Layer 6 of a small transformer language model trained on English Wikipedia (10 layers, counted from 0, width 128).
A neuron's activation on a vector x is SiLU(gate . x) times (in . x), where the dot is the dot product.

Input weights of the MLP neurons that the questions are about. A number n stands for (n - 128) times 0.0029.
n20 gate: 145, 90, 74, 137, 155, 131, 163, 100, 106, 124, 103, 107, 148, 153, 158, 101, 137, 119, 86, 93, 138, 131, 124, 142, 123, 111, 141, 158, 130, 128, 81, 104, 169, 124, 139, 114, 148, 159, 133, 95, 55, 89, 130, 155, 97, 128, 95, 84, 134, 167, 136, 141, 98, 182, 166, 118, 83, 125, 81, 96, 100, 132, 145, 103, 185, 138, 159, 151, 126, 178, 116, 88, 115, 106, 157, 137, 125, 57, 148, 190, 121, 69, 117, 141, 124, 156, 95, 76, 183, 134, 124, 82, 121, 186, 144, 105, 134, 192, 115, 156, 156, 216, 136, 78, 112, 109, 128, 148, 122, 116, 94, 120, 199, 171, 95, 217, 140, 136, 202, 188, 119, 140, 118, 144, 134, 144, 104, 154
n78 gate: 100, 194, 167, 95, 90, 138, 148, 144, 149, 201, 125, 170, 173, 154, 80, 162, 78, 113, 149, 88, 141, 86, 113, 94, 124, 122, 132, 100, 81, 100, 106, 139, 134, 60, 172, 176, 130, 64, 106, 96, 170, 131, 146, 159, 134, 99, 181, 100, 154, 157, 108, 112, 85, 138, 111, 172, 134, 144, 124, 99, 140, 109, 79, 72, 141, 68, 169, 107, 110, 135, 156, 149, 135, 77, 129, 127, 161, 129, 140, 107, 163, 138, 110, 132, 169, 100, 132, 60, 126, 157, 117, 85, 172, 114, 89, 154, 163, 172, 118, 78, 162, 126, 107, 156, 183, 213, 85, 146, 65, 148, 125, 133, 134, 134, 129, 137, 164, 114, 107, 181, 116, 156, 151, 85, 77, 128, 110, 186
n94 gate: 65, 139, 174, 106, 116, 56, 149, 114, 143, 148, 118, 125, 152, 103, 121, 139, 110, 126, 154, 101, 159, 130, 100, 128, 93, 69, 93, 136, 97, 166, 102, 162, 81, 84, 131, 148, 122, 158, 104, 142, 98, 108, 135, 92, 139, 172, 174, 61, 89, 101, 141, 87, 119, 123, 200, 154, 112, 167, 161, 130, 123, 182, 72, 109, 123, 145, 125, 119, 108, 123, 153, 171, 161, 138, 128, 99, 173, 145, 103, 76, 118, 58, 87, 111, 128, 113, 52, 52, 119, 101, 97, 161, 98, 136, 166, 83, 118, 156, 130, 131, 143, 152, 113, 94, 161, 115, 110, 77, 146, 153, 132, 113, 88, 140, 103, 124, 61, 113, 142, 162, 167, 139, 180, 68, 148, 149, 150, 117
n111 gate: 89, 105, 87, 166, 53, 169, 134, 62, 131, 133, 174, 134, 150, 117, 163, 88, 60, 94, 139, 143, 149, 131, 104, 140, 109, 140, 133, 188, 145, 100, 145, 91, 114, 128, 95, 168, 197, 176, 88, 103, 111, 141, 73, 144, 120, 130, 87, 125, 109, 123, 137, 128, 116, 175, 191, 143, 149, 149, 179, 187, 159, 159, 133, 136, 94, 140, 169, 94, 165, 123, 143, 154, 159, 202, 127, 136, 152, 122, 124, 143, 55, 159, 86, 142, 99, 157, 133, 137, 151, 115, 158, 164, 143, 135, 133, 61, 153, 200, 134, 161, 184, 117, 135, 155, 118, 175, 177, 95, 114, 163, 90, 111, 91, 73, 103, 187, 123, 122, 101, 111, 98, 91, 169, 113, 109, 114, 161, 136
n153 gate: 150, 155, 149, 107, 113, 108, 149, 159, 176, 156, 171, 137, 176, 90, 100, 104, 115, 163, 146, 117, 123, 161, 148, 150, 132, 154, 131, 122, 136, 146, 87, 117, 148, 120, 155, 105, 119, 131, 153, 125, 129, 104, 137, 91, 75, 124, 155, 80, 208, 104, 146, 137, 91, 92, 146, 153, 156, 111, 109, 108, 113, 56, 91, 185, 133, 130, 103, 166, 150, 77, 87, 157, 144, 140, 148, 55, 120, 153, 149, 178, 134, 131, 117, 94, 173, 80, 179, 143, 136, 189, 71, 123, 128, 86, 93, 94, 145, 145, 97, 158, 78, 111, 125, 117, 136, 114, 121, 130, 77, 43, 192, 123, 145, 110, 150, 145, 105, 166, 117, 166, 160, 163, 66, 168, 142, 129, 109, 186
n179 gate: 131, 84, 94, 169, 124, 159, 158, 86, 153, 115, 153, 60, 84, 121, 106, 128, 75, 123, 123, 195, 216, 83, 139, 197, 137, 118, 83, 180, 122, 137, 126, 83, 182, 138, 104, 168, 112, 149, 139, 101, 98, 59, 153, 139, 73, 97, 117, 130, 139, 132, 109, 78, 120, 164, 101, 148, 137, 86, 208, 93, 170, 115, 156, 123, 134, 149, 145, 151, 183, 162, 143, 109, 102, 125, 77, 165, 143, 115, 117, 125, 95, 122, 122, 136, 130, 100, 71, 101, 97, 80, 144, 95, 175, 184, 144, 110, 115, 119, 111, 167, 181, 154, 105, 114, 156, 130, 122, 83, 98, 159, 160, 172, 182, 92, 93, 142, 121, 105, 119, 197, 122, 137, 189, 145, 105, 119, 149, 107
n221 gate: 151, 73, 142, 129, 199, 163, 91, 104, 148, 161, 110, 145, 49, 185, 63, 142, 110, 115, 77, 105, 130, 152, 151, 130, 147, 145, 97, 131, 137, 149, 115, 130, 160, 157, 191, 174, 92, 165, 104, 141, 152, 55, 128, 153, 107, 61, 144, 141, 112, 130, 120, 151, 146, 164, 134, 79, 71, 164, 56, 106, 120, 137, 121, 145, 139, 152, 116, 121, 163, 104, 150, 119, 85, 124, 146, 148, 122, 121, 132, 151, 93, 118, 161, 166, 137, 176, 82, 50, 93, 78, 185, 123, 101, 141, 102, 88, 136, 117, 138, 133, 104, 117, 149, 138, 117, 163, 158, 136, 137, 68, 171, 154, 179, 165, 110, 143, 104, 152, 137, 116, 109, 162, 104, 129, 65, 117, 189, 105
n233 gate: 123, 130, 100, 136, 180, 138, 116, 185, 114, 143, 105, 88, 139, 133, 76, 157, 53, 97, 120, 130, 163, 142, 163, 93, 162, 122, 128, 131, 129, 151, 100, 93, 159, 141, 131, 94, 111, 152, 118, 178, 115, 105, 114, 137, 176, 138, 132, 117, 89, 123, 159, 126, 86, 93, 109, 115, 161, 175, 131, 148, 154, 153, 125, 131, 201, 173, 109, 104, 111, 140, 108, 154, 111, 140, 79, 112, 176, 112, 156, 155, 101, 123, 82, 109, 93, 119, 157, 101, 131, 167, 165, 175, 156, 155, 182, 133, 96, 152, 68, 149, 104, 105, 121, 78, 120, 125, 147, 108, 76, 76, 122, 110, 105, 163, 146, 141, 112, 89, 130, 146, 132, 141, 80, 106, 140, 163, 144, 155
n296 gate: 84, 125, 123, 124, 179, 142, 45, 127, 61, 117, 148, 138, 145, 86, 111, 126, 56, 135, 93, 114, 160, 171, 73, 140, 140, 158, 152, 175, 95, 108, 53, 127, 166, 129, 104, 134, 79, 125, 182, 125, 150, 166, 79, 131, 123, 113, 160, 123, 160, 187, 177, 149, 77, 104, 84, 120, 115, 157, 113, 185, 97, 99, 167, 126, 101, 124, 140, 224, 107, 99, 115, 115, 150, 168, 142, 187, 136, 145, 172, 153, 147, 142, 121, 140, 129, 143, 118, 122, 149, 111, 154, 159, 174, 164, 119, 129, 166, 169, 125, 84, 195, 105, 124, 148, 141, 106, 123, 148, 184, 147, 145, 83, 119, 125, 102, 152, 143, 103, 65, 188, 114, 87, 146, 167, 123, 102, 192, 150
n20 in: 103, 166, 125, 136, 103, 139, 152, 97, 155, 96, 132, 100, 99, 118, 147, 120, 131, 123, 143, 94, 133, 142, 129, 158, 162, 145, 108, 139, 162, 114, 107, 162, 138, 125, 164, 175, 77, 187, 161, 82, 86, 180, 171, 133, 132, 98, 134, 156, 142, 179, 157, 83, 50, 39, 142, 53, 99, 153, 102, 74, 101, 87, 112, 62, 126, 142, 110, 79, 136, 112, 119, 171, 142, 129, 139, 129, 129, 146, 142, 65, 147, 60, 95, 67, 104, 105, 75, 138, 121, 123, 158, 137, 154, 149, 108, 142, 169, 159, 155, 179, 76, 161, 114, 149, 80, 115, 79, 183, 137, 164, 71, 166, 105, 137, 141, 107, 96, 156, 99, 248, 95, 136, 183, 153, 113, 69, 129, 148
n78 in: 152, 70, 116, 121, 114, 152, 157, 113, 149, 141, 119, 112, 176, 108, 126, 57, 144, 149, 103, 182, 174, 136, 60, 169, 102, 138, 111, 71, 84, 88, 157, 189, 165, 111, 86, 133, 137, 136, 116, 155, 165, 151, 103, 104, 169, 162, 70, 137, 176, 141, 155, 147, 128, 136, 101, 78, 68, 128, 110, 141, 108, 89, 181, 167, 147, 141, 103, 194, 132, 84, 80, 153, 98, 156, 116, 84, 157, 114, 147, 162, 125, 127, 144, 151, 135, 141, 189, 150, 122, 136, 221, 119, 65, 151, 202, 69, 137, 149, 95, 125, 153, 60, 95, 170, 165, 85, 97, 173, 158, 128, 133, 141, 139, 169, 128, 144, 141, 117, 88, 92, 132, 160, 125, 147, 106, 85, 128, 174
n94 in: 156, 123, 123, 141, 140, 173, 107, 117, 134, 105, 119, 170, 123, 114, 151, 163, 146, 75, 218, 95, 96, 150, 125, 148, 91, 170, 160, 198, 123, 102, 150, 155, 82, 208, 166, 167, 98, 100, 89, 136, 163, 123, 116, 140, 151, 152, 149, 119, 143, 168, 141, 162, 156, 192, 87, 181, 50, 54, 109, 80, 165, 85, 147, 194, 97, 95, 126, 78, 180, 162, 109, 115, 174, 122, 129, 154, 59, 201, 110, 93, 104, 115, 135, 131, 66, 130, 126, 152, 150, 158, 146, 121, 141, 117, 122, 109, 133, 114, 127, 161, 152, 117, 120, 175, 155, 112, 196, 112, 111, 90, 155, 125, 133, 199, 111, 122, 103, 159, 157, 119, 128, 120, 136, 158, 97, 147, 179, 87
n111 in: 134, 152, 154, 137, 123, 169, 76, 105, 125, 98, 73, 161, 103, 132, 105, 235, 144, 93, 164, 196, 109, 151, 205, 167, 126, 121, 127, 137, 158, 190, 110, 135, 127, 150, 171, 146, 183, 93, 144, 144, 78, 170, 178, 137, 147, 126, 182, 97, 110, 155, 182, 132, 195, 89, 120, 148, 116, 119, 155, 159, 116, 141, 108, 137, 158, 130, 183, 118, 97, 110, 144, 147, 174, 184, 197, 140, 134, 111, 123, 109, 118, 145, 141, 138, 114, 116, 118, 109, 158, 95, 139, 21, 151, 139, 120, 101, 88, 115, 126, 147, 118, 124, 133, 173, 113, 150, 105, 87, 111, 36, 100, 37, 120, 158, 118, 136, 106, 119, 131, 162, 107, 110, 159, 62, 162, 137, 124, 128
n153 in: 219, 132, 121, 96, 55, 168, 96, 107, 122, 153, 108, 117, 142, 173, 96, 179, 138, 95, 108, 85, 152, 96, 131, 143, 83, 138, 94, 154, 70, 118, 121, 125, 122, 123, 183, 141, 124, 133, 116, 91, 131, 78, 174, 145, 118, 155, 181, 76, 135, 179, 86, 163, 90, 165, 136, 116, 136, 191, 130, 156, 119, 171, 100, 103, 143, 84, 160, 99, 122, 150, 137, 138, 169, 137, 191, 179, 156, 97, 144, 118, 133, 77, 178, 108, 153, 141, 107, 138, 176, 114, 141, 113, 100, 141, 167, 147, 102, 137, 89, 158, 87, 149, 147, 156, 97, 118, 120, 80, 155, 116, 194, 109, 139, 156, 188, 82, 142, 122, 96, 113, 182, 126, 92, 164, 135, 118, 148, 114
n179 in: 130, 117, 128, 150, 184, 135, 94, 114, 131, 83, 146, 135, 120, 167, 94, 134, 189, 117, 165, 123, 152, 78, 91, 99, 164, 129, 158, 79, 145, 129, 144, 104, 114, 173, 72, 166, 134, 127, 152, 122, 143, 112, 80, 167, 91, 101, 192, 77, 176, 175, 106, 95, 150, 157, 123, 140, 116, 129, 171, 68, 184, 155, 111, 108, 125, 142, 130, 203, 115, 158, 114, 120, 101, 132, 138, 116, 118, 193, 99, 64, 123, 140, 91, 151, 123, 85, 187, 125, 104, 101, 81, 126, 124, 196, 167, 143, 145, 105, 156, 93, 114, 127, 157, 117, 159, 150, 170, 106, 120, 105, 74, 53, 139, 157, 161, 123, 126, 57, 201, 158, 168, 186, 86, 114, 158, 177, 148, 107
n221 in: 127, 156, 159, 88, 124, 195, 99, 144, 69, 93, 75, 129, 148, 101, 142, 128, 167, 133, 146, 107, 124, 123, 98, 90, 153, 120, 119, 146, 145, 135, 147, 95, 180, 117, 81, 129, 124, 210, 141, 116, 130, 130, 193, 108, 108, 148, 144, 102, 146, 119, 191, 213, 161, 137, 117, 94, 78, 164, 92, 65, 96, 123, 131, 94, 177, 136, 163, 134, 137, 164, 151, 77, 173, 145, 112, 122, 111, 140, 177, 145, 151, 109, 123, 91, 121, 150, 122, 133, 162, 72, 144, 80, 164, 96, 84, 150, 150, 157, 73, 156, 138, 109, 142, 134, 133, 130, 140, 92, 170, 143, 153, 92, 111, 110, 116, 117, 204, 136, 162, 128, 128, 147, 138, 90, 151, 150, 114, 74
n233 in: 176, 164, 113, 95, 110, 109, 128, 158, 158, 170, 94, 195, 116, 103, 169, 99, 126, 105, 149, 102, 145, 123, 124, 141, 101, 213, 85, 95, 97, 112, 105, 118, 101, 103, 54, 133, 122, 135, 173, 116, 103, 102, 155, 146, 117, 107, 176, 128, 160, 165, 108, 91, 112, 155, 104, 111, 107, 103, 109, 134, 131, 152, 65, 101, 130, 162, 104, 115, 160, 78, 66, 137, 115, 74, 78, 149, 92, 142, 77, 129, 122, 142, 169, 83, 144, 121, 150, 131, 181, 144, 117, 141, 148, 92, 140, 114, 141, 148, 134, 194, 180, 157, 158, 106, 136, 140, 112, 143, 182, 160, 175, 121, 134, 59, 100, 87, 151, 165, 129, 142, 147, 92, 112, 146, 149, 76, 124, 147
n296 in: 111, 164, 210, 82, 81, 141, 167, 162, 80, 132, 141, 87, 140, 129, 156, 200, 79, 168, 85, 111, 132, 127, 68, 181, 163, 151, 121, 87, 157, 143, 131, 95, 157, 151, 94, 100, 93, 121, 95, 114, 118, 134, 139, 88, 135, 131, 146, 114, 94, 156, 203, 119, 101, 133, 191, 171, 122, 99, 126, 182, 120, 103, 148, 134, 120, 142, 124, 174, 139, 132, 164, 154, 117, 131, 147, 126, 77, 167, 136, 130, 137, 111, 169, 159, 122, 147, 205, 124, 156, 90, 198, 125, 107, 144, 105, 182, 130, 122, 141, 84, 102, 99, 138, 110, 64, 195, 131, 106, 97, 157, 170, 132, 119, 126, 103, 190, 121, 73, 164, 137, 126, 138, 152, 105, 79, 172, 113, 130

Each question shows a token from some text and the vector x that enters the MLP there. A number n stands for (n - 128) times 0.047.

"i": 121, 155, 148, 145, 138, 160, 110, 118, 135, 133, 146, 87, 139, 112, 101, 151, 117, 147, 121, 148, 133, 89, 165, 129, 114, 153, 144, 119, 104, 159, 140, 152, 134, 148, 133, 115, 122, 76, 120, 142, 146, 133, 132, 110, 130, 143, 99, 109, 151, 151, 159, 83, 164, 187, 144, 179, 154, 162, 147, 92, 135, 100, 88, 130, 130, 125, 95, 117, 94, 98, 87, 88, 118, 124, 198, 104, 136, 125, 131, 94, 109, 133, 131, 92, 112, 60, 183, 126, 125, 84, 151, 119, 129, 69, 139, 95, 106, 115, 155, 119, 146, 109, 65, 175, 97, 102, 140, 145, 96, 138, 145, 121, 97, 133, 130, 172, 141, 153, 142, 141, 146, 112, 154, 139, 114, 140, 169, 150
The most active neuron and its activation: n78, at about 1.2

"e": 117, 178, 118, 165, 100, 119, 96, 114, 122, 155, 145, 109, 144, 150, 111, 150, 153, 125, 114, 119, 158, 93, 156, 149, 104, 155, 149, 147, 138, 167, 143, 131, 109, 154, 112, 149, 119, 140, 162, 144, 187, 139, 105, 141, 142, 117, 131, 112, 118, 106, 141, 166, 172, 142, 85, 78, 121, 140, 148, 166, 124, 144, 97, 87, 59, 136, 136, 90, 171, 180, 80, 152, 116, 112, 152, 153, 132, 148, 144, 167, 143, 109, 155, 134, 127, 120, 90, 115, 137, 95, 99, 124, 149, 101, 162, 158, 106, 81, 130, 122, 123, 147, 92, 151, 115, 116, 128, 98, 128, 135, 119, 109, 140, 131, 158, 161, 144, 150, 135, 97, 117, 105, 165, 158, 97, 125, 175, 164
The three highest activations, in order: n111, n78, n20

"r": 131, 178, 136, 169, 105, 86, 146, 129, 121, 128, 116, 133, 153, 108, 108, 148, 158, 142, 130, 227, 131, 132, 126, 80, 128, 127, 115, 222, 140, 119, 97, 179, 135, 132, 118, 158, 128, 124, 131, 107, 152, 126, 142, 121, 82, 128, 126, 99, 143, 167, 111, 139, 112, 138, 145, 77, 84, 102, 140, 125, 112, 100, 114, 152, 110, 133, 133, 118, 114, 107, 112, 132, 139, 134, 109, 122, 176, 162, 127, 141, 173, 79, 117, 90, 148, 178, 119, 121, 150, 115, 132, 161, 158, 164, 84, 99, 88, 107, 121, 106, 116, 156, 157, 131, 121, 116, 148, 171, 118, 118, 111, 174, 114, 177, 156, 123, 144, 172, 177, 105, 101, 121, 119, 160, 122, 164, 126, 164
The most active neuron and its activation: n20, at about 2.2

"ear": 125, 108, 108, 127, 75, 76, 155, 99, 109, 117, 137, 178, 120, 134, 180, 115, 104, 144, 109, 146, 150, 158, 124, 90, 133, 114, 122, 148, 124, 166, 117, 117, 132, 127, 152, 128, 167, 123, 151, 92, 151, 114, 134, 154, 151, 123, 113, 136, 156, 114, 138, 93, 122, 41, 158, 122, 67, 109, 115, 78, 121, 169, 97, 95, 133, 126, 106, 177, 178, 138, 146, 146, 111, 109, 125, 126, 154, 132, 131, 144, 136, 131, 137, 126, 134, 125, 120, 91, 162, 121, 136, 103, 80, 146, 146, 142, 126, 132, 125, 151, 102, 102, 124, 96, 102, 145, 150, 219, 142, 130, 99, 136, 123, 165, 134, 109, 155, 92, 123, 123, 100, 122, 149, 154, 134, 121, 102, 157
The most active neuron and its activation: n20, at about 6.4

" ": 121, 79, 109, 143, 119, 88, 103, 130, 90, 128, 132, 112, 116, 115, 140, 157, 106, 122, 132, 116, 116, 103, 160, 167, 129, 139, 155, 163, 96, 148, 138, 127, 190, 158, 142, 128, 126, 67, 143, 152, 149, 119, 119, 145, 124, 159, 140, 132, 167, 135, 101, 126, 117, 100, 119, 125, 147, 138, 138, 149, 99, 95, 68, 106, 155, 128, 100, 84, 125, 160, 120, 162, 124, 154, 149, 108, 136, 133, 144, 118, 129, 128, 177, 150, 98, 159, 140, 137, 133, 172, 136, 137, 126, 141, 130, 114, 133, 122, 119, 120, 126, 129, 129, 123, 150, 135, 90, 164, 111, 140, 144, 128, 121, 140, 108, 115, 117, 140, 200, 146, 135, 133, 83, 143, 137, 135, 115, 125
Which neuron lights up most? n153

"A": 158, 100, 155, 146, 114, 111, 132, 76, 154, 133, 139, 144, 116, 97, 97, 121, 148, 152, 72, 148, 148, 123, 121, 110, 125, 135, 139, 118, 116, 125, 133, 99, 174, 185, 107, 130, 129, 144, 114, 105, 155, 134, 138, 156, 143, 129, 76, 167, 161, 133, 111, 116, 127, 138, 169, 142, 100, 101, 157, 155, 138, 103, 136, 138, 136, 118, 103, 89, 134, 135, 110, 115, 156, 107, 123, 161, 164, 162, 98, 112, 138, 165, 169, 126, 169, 120, 68, 104, 147, 104, 122, 139, 89, 75, 128, 150, 144, 140, 132, 127, 132, 139, 166, 163, 96, 115, 134, 164, 130, 89, 89, 158, 132, 148, 134, 125, 168, 153, 152, 128, 176, 101, 119, 127, 130, 140, 106, 138
The most active neuron and its activation: n296, at about 0.23

"h": 137, 112, 140, 141, 128, 96, 122, 152, 106, 96, 172, 127, 132, 138, 185, 146, 172, 149, 147, 130, 164, 93, 140, 123, 104, 115, 120, 115, 136, 137, 164, 114, 112, 184, 99, 104, 121, 167, 148, 108, 119, 94, 118, 150, 140, 160, 107, 109, 119, 122, 121, 134, 162, 139, 55, 91, 172, 201, 118, 121, 139, 120, 131, 120, 69, 81, 129, 106, 138, 168, 129, 107, 108, 104, 155, 122, 146, 178, 146, 122, 116, 130, 112, 90, 76, 131, 127, 106, 219, 165, 114, 115, 117, 115, 100, 84, 135, 119, 123, 127, 205, 137, 159, 139, 140, 114, 132, 154, 91, 132, 153, 164, 140, 146, 158, 136, 117, 137, 127, 113, 96, 122, 138, 156, 124, 108, 123, 145
The most active neuron and its activation: n296, at about 0.46

"ak": 121, 130, 134, 125, 107, 138, 89, 178, 116, 133, 123, 140, 144, 156, 130, 161, 168, 147, 139, 83, 81, 88, 112, 98, 122, 138, 166, 165, 122, 159, 175, 133, 143, 93, 103, 65, 156, 177, 119, 133, 103, 164, 96, 107, 132, 153, 91, 116, 173, 138, 154, 134, 162, 143, 117, 96, 126, 161, 139, 145, 98, 150, 132, 141, 133, 79, 89, 96, 178, 130, 132, 168, 98, 129, 137, 82, 108, 95, 99, 104, 163, 62, 126, 124, 93, 99, 151, 125, 134, 108, 130, 125, 121, 111, 157, 117, 108, 133, 133, 132, 138, 105, 94, 140, 96, 163, 130, 123, 142, 149, 169, 163, 153, 134, 160, 122, 126, 156, 115, 131, 187, 120, 140, 156, 165, 127, 142, 140
The most active neuron and its activation: n153, at about 0.31

"t": 180, 106, 124, 124, 92, 103, 132, 139, 95, 149, 116, 173, 150, 176, 143, 108, 139, 155, 143, 153, 130, 133, 67, 146, 135, 132, 68, 64, 141, 157, 136, 148, 116, 134, 143, 79, 79, 146, 148, 106, 154, 90, 98, 143, 100, 123, 110, 174, 154, 138, 147, 106, 167, 165, 148, 97, 152, 129, 126, 144, 150, 123, 115, 91, 131, 148, 136, 139, 122, 127, 132, 112, 143, 130, 146, 126, 123, 144, 121, 172, 116, 145, 151, 109, 109, 171, 173, 114, 97, 125, 151, 130, 105, 139, 49, 129, 163, 119, 119, 107, 90, 105, 197, 167, 110, 136, 120, 163, 135, 182, 100, 152, 128, 108, 150, 127, 154, 149, 130, 110, 135, 121, 105, 130, 138, 174, 87, 145
Which neuron lights up most? n111

" |": 139, 146, 136, 140, 112, 168, 127, 130, 125, 120, 114, 103, 147, 114, 148, 129, 145, 115, 125, 141, 118, 140, 156, 125, 110, 144, 123, 116, 126, 151, 136, 138, 186, 155, 139, 97, 121, 123, 154, 101, 140, 101, 121, 100, 135, 121, 144, 164, 91, 124, 83, 88, 169, 149, 156, 128, 126, 149, 96, 177, 146, 139, 118, 135, 140, 140, 143, 137, 141, 133, 125, 93, 148, 135, 131, 193, 117, 160, 142, 100, 156, 131, 120, 93, 95, 106, 123, 83, 161, 155, 140, 173, 77, 112, 145, 151, 126, 128, 159, 121, 123, 130, 110, 68, 129, 146, 121, 111, 162, 117, 94, 172, 124, 128, 152, 132, 164, 136, 126, 139, 103, 118, 125, 116, 147, 144, 148, 114
Which neuron lights up most? n78

" Y": 147, 120, 103, 137, 126, 150, 95, 141, 138, 128, 99, 152, 131, 137, 159, 123, 162, 123, 131, 100, 100, 72, 133, 139, 114, 152, 115, 171, 122, 157, 135, 125, 121, 81, 132, 141, 119, 175, 138, 145, 166, 128, 114, 77, 147, 130, 137, 146, 162, 124, 167, 164, 142, 145, 126, 135, 98, 133, 121, 98, 119, 155, 78, 149, 98, 152, 117, 105, 154, 150, 94, 117, 130, 87, 132, 114, 130, 141, 117, 117, 117, 160, 97, 114, 137, 137, 185, 68, 164, 176, 140, 145, 131, 111, 103, 120, 120, 119, 141, 118, 136, 150, 128, 171, 141, 143, 108, 121, 121, 136, 150, 156, 112, 120, 146, 152, 125, 111, 137, 118, 131, 114, 122, 95, 130, 142, 112, 154
The most active neuron and its activation: n221, at about 0.33

"om": 192, 162, 155, 115, 107, 115, 153, 117, 112, 146, 125, 81, 102, 154, 206, 134, 154, 151, 94, 112, 152, 106, 170, 132, 108, 138, 119, 130, 151, 150, 88, 124, 114, 85, 127, 73, 167, 110, 105, 110, 145, 118, 120, 155, 126, 136, 113, 144, 139, 123, 100, 129, 168, 86, 128, 63, 156, 169, 136, 121, 115, 75, 125, 161, 155, 124, 111, 100, 167, 125, 135, 118, 107, 109, 147, 135, 116, 130, 103, 104, 134, 125, 115, 146, 138, 121, 107, 115, 114, 170, 108, 136, 111, 116, 115, 146, 100, 129, 105, 115, 130, 124, 127, 125, 121, 132, 136, 162, 95, 122, 132, 112, 108, 96, 143, 116, 77, 131, 206, 100, 101, 110, 161, 127, 183, 77, 154, 140
Which neuron lights up most? n179

"as": 131, 77, 114, 146, 106, 168, 130, 135, 158, 131, 154, 102, 147, 149, 135, 170, 121, 121, 104, 118, 112, 71, 97, 89, 83, 176, 178, 146, 113, 112, 168, 124, 118, 111, 116, 132, 117, 142, 129, 103, 121, 123, 120, 112, 127, 129, 150, 108, 148, 141, 162, 116, 176, 154, 147, 143, 148, 112, 151, 167, 111, 148, 93, 143, 147, 67, 60, 121, 157, 132, 123, 102, 91, 65, 119, 101, 137, 144, 96, 91, 121, 86, 121, 113, 89, 81, 119, 108, 148, 159, 114, 78, 148, 140, 126, 90, 135, 136, 152, 117, 106, 121, 106, 136, 88, 117, 104, 114, 126, 112, 152, 157, 127, 86, 160, 118, 127, 137, 124, 110, 172, 97, 119, 169, 166, 133, 135, 126
Which neuron lights up most? n153

"ly": 129, 108, 133, 132, 78, 168, 146, 176, 129, 113, 101, 127, 96, 110, 139, 150, 138, 129, 87, 154, 156, 86, 119, 86, 88, 148, 104, 94, 112, 127, 150, 147, 144, 98, 159, 125, 146, 110, 102, 118, 151, 137, 127, 148, 165, 172, 82, 102, 178, 167, 163, 137, 130, 92, 94, 174, 100, 146, 112, 148, 102, 179, 114, 132, 116, 94, 143, 89, 161, 161, 162, 117, 153, 125, 123, 145, 127, 133, 126, 159, 119, 142, 122, 191, 131, 70, 154, 98, 129, 108, 162, 77, 111, 135, 124, 133, 127, 120, 116, 96, 134, 125, 103, 166, 99, 91, 134, 129, 136, 152, 159, 126, 136, 126, 162, 140, 149, 161, 137, 108, 121, 151, 137, 126, 173, 103, 150, 153
Which neuron lights up most? n78

"p": 174, 107, 139, 112, 160, 102, 99, 169, 74, 114, 137, 128, 110, 121, 140, 169, 154, 164, 137, 133, 140, 90, 166, 128, 96, 109, 105, 139, 125, 125, 128, 123, 112, 148, 123, 119, 143, 145, 125, 74, 138, 110, 137, 91, 172, 185, 135, 121, 131, 92, 145, 153, 147, 179, 79, 102, 197, 132, 134, 169, 139, 91, 142, 85, 78, 123, 118, 137, 138, 125, 119, 155, 110, 135, 138, 135, 160, 188, 139, 131, 149, 104, 151, 137, 129, 122, 138, 107, 215, 141, 154, 82, 133, 94, 149, 91, 124, 119, 154, 139, 145, 123, 106, 129, 120, 134, 140, 155, 99, 127, 161, 165, 121, 99, 132, 150, 77, 146, 167, 95, 98, 180, 125, 174, 144, 125, 128, 137
The three highest activations, in order: n153, n20, n179

"iv": 123, 136, 128, 162, 84, 55, 80, 131, 131, 106, 133, 95, 156, 119, 174, 150, 133, 137, 133, 185, 177, 170, 126, 131, 100, 168, 157, 149, 142, 138, 120, 138, 115, 120, 163, 115, 173, 122, 152, 135, 163, 123, 132, 135, 112, 136, 121, 158, 164, 117, 77, 114, 106, 77, 108, 75, 123, 107, 109, 144, 130, 92, 144, 137, 97, 102, 127, 105, 127, 131, 142, 136, 173, 125, 122, 103, 146, 109, 114, 113, 179, 138, 142, 62, 123, 119, 87, 141, 111, 168, 143, 111, 82, 105, 139, 137, 94, 130, 97, 178, 88, 147, 121, 124, 126, 135, 131, 128, 165, 164, 145, 99, 122, 166, 134, 153, 135, 154, 158, 149, 140, 113, 141, 147, 79, 87, 166, 147
The three highest activations, in order: n153, n179, n221

" D": 125, 122, 121, 151, 119, 119, 106, 118, 91, 152, 113, 132, 112, 87, 108, 156, 185, 104, 90, 146, 121, 100, 139, 156, 116, 109, 124, 158, 125, 139, 150, 159, 108, 87, 123, 91, 115, 179, 139, 104, 124, 122, 113, 137, 152, 120, 109, 132, 145, 146, 122, 159, 172, 107, 123, 115, 114, 118, 146, 123, 122, 136, 124, 113, 66, 165, 120, 92, 150, 119, 149, 140, 143, 127, 126, 126, 132, 139, 117, 144, 123, 100, 115, 129, 102, 107, 127, 60, 141, 145, 102, 120, 124, 133, 170, 116, 132, 126, 106, 147, 133, 159, 136, 143, 128, 144, 113, 112, 116, 141, 92, 122, 126, 150, 113, 125, 137, 150, 147, 97, 157, 140, 108, 80, 167, 104, 131, 112
The most active neuron and its activation: n296, at about 0.57

" on": 148, 128, 121, 114, 97, 81, 102, 166, 105, 109, 117, 115, 121, 144, 164, 111, 117, 164, 110, 130, 105, 151, 147, 119, 125, 141, 128, 152, 115, 145, 158, 162, 106, 71, 140, 83, 171, 78, 114, 91, 126, 131, 113, 109, 137, 99, 103, 146, 149, 152, 117, 113, 139, 128, 109, 133, 125, 139, 118, 166, 118, 189, 127, 107, 89, 144, 132, 168, 204, 164, 178, 160, 136, 124, 122, 175, 149, 138, 113, 126, 154, 143, 133, 149, 119, 121, 151, 115, 145, 108, 144, 116, 103, 110, 156, 102, 142, 88, 85, 140, 103, 126, 81, 154, 99, 130, 114, 143, 74, 118, 115, 170, 139, 123, 127, 178, 180, 118, 130, 156, 167, 119, 97, 159, 169, 136, 148, 134
The most active neuron and its activation: n221, at about 0.47

"ial": 139, 185, 85, 163, 139, 112, 121, 103, 138, 128, 133, 114, 116, 105, 194, 159, 105, 150, 151, 144, 125, 115, 154, 156, 111, 130, 104, 129, 103, 104, 185, 136, 121, 115, 182, 154, 149, 112, 169, 120, 104, 164, 121, 153, 177, 133, 110, 120, 155, 127, 142, 124, 125, 79, 96, 132, 113, 135, 104, 136, 161, 129, 114, 119, 104, 139, 119, 131, 182, 134, 163, 143, 120, 89, 156, 159, 115, 142, 100, 139, 137, 132, 120, 103, 132, 125, 166, 99, 169, 85, 141, 140, 98, 141, 145, 82, 192, 132, 134, 112, 141, 129, 137, 125, 119, 95, 157, 133, 128, 133, 97, 174, 187, 133, 115, 136, 118, 121, 174, 117, 116, 83, 141, 126, 103, 140, 171, 138
The most active neuron and its activation: n20, at about 1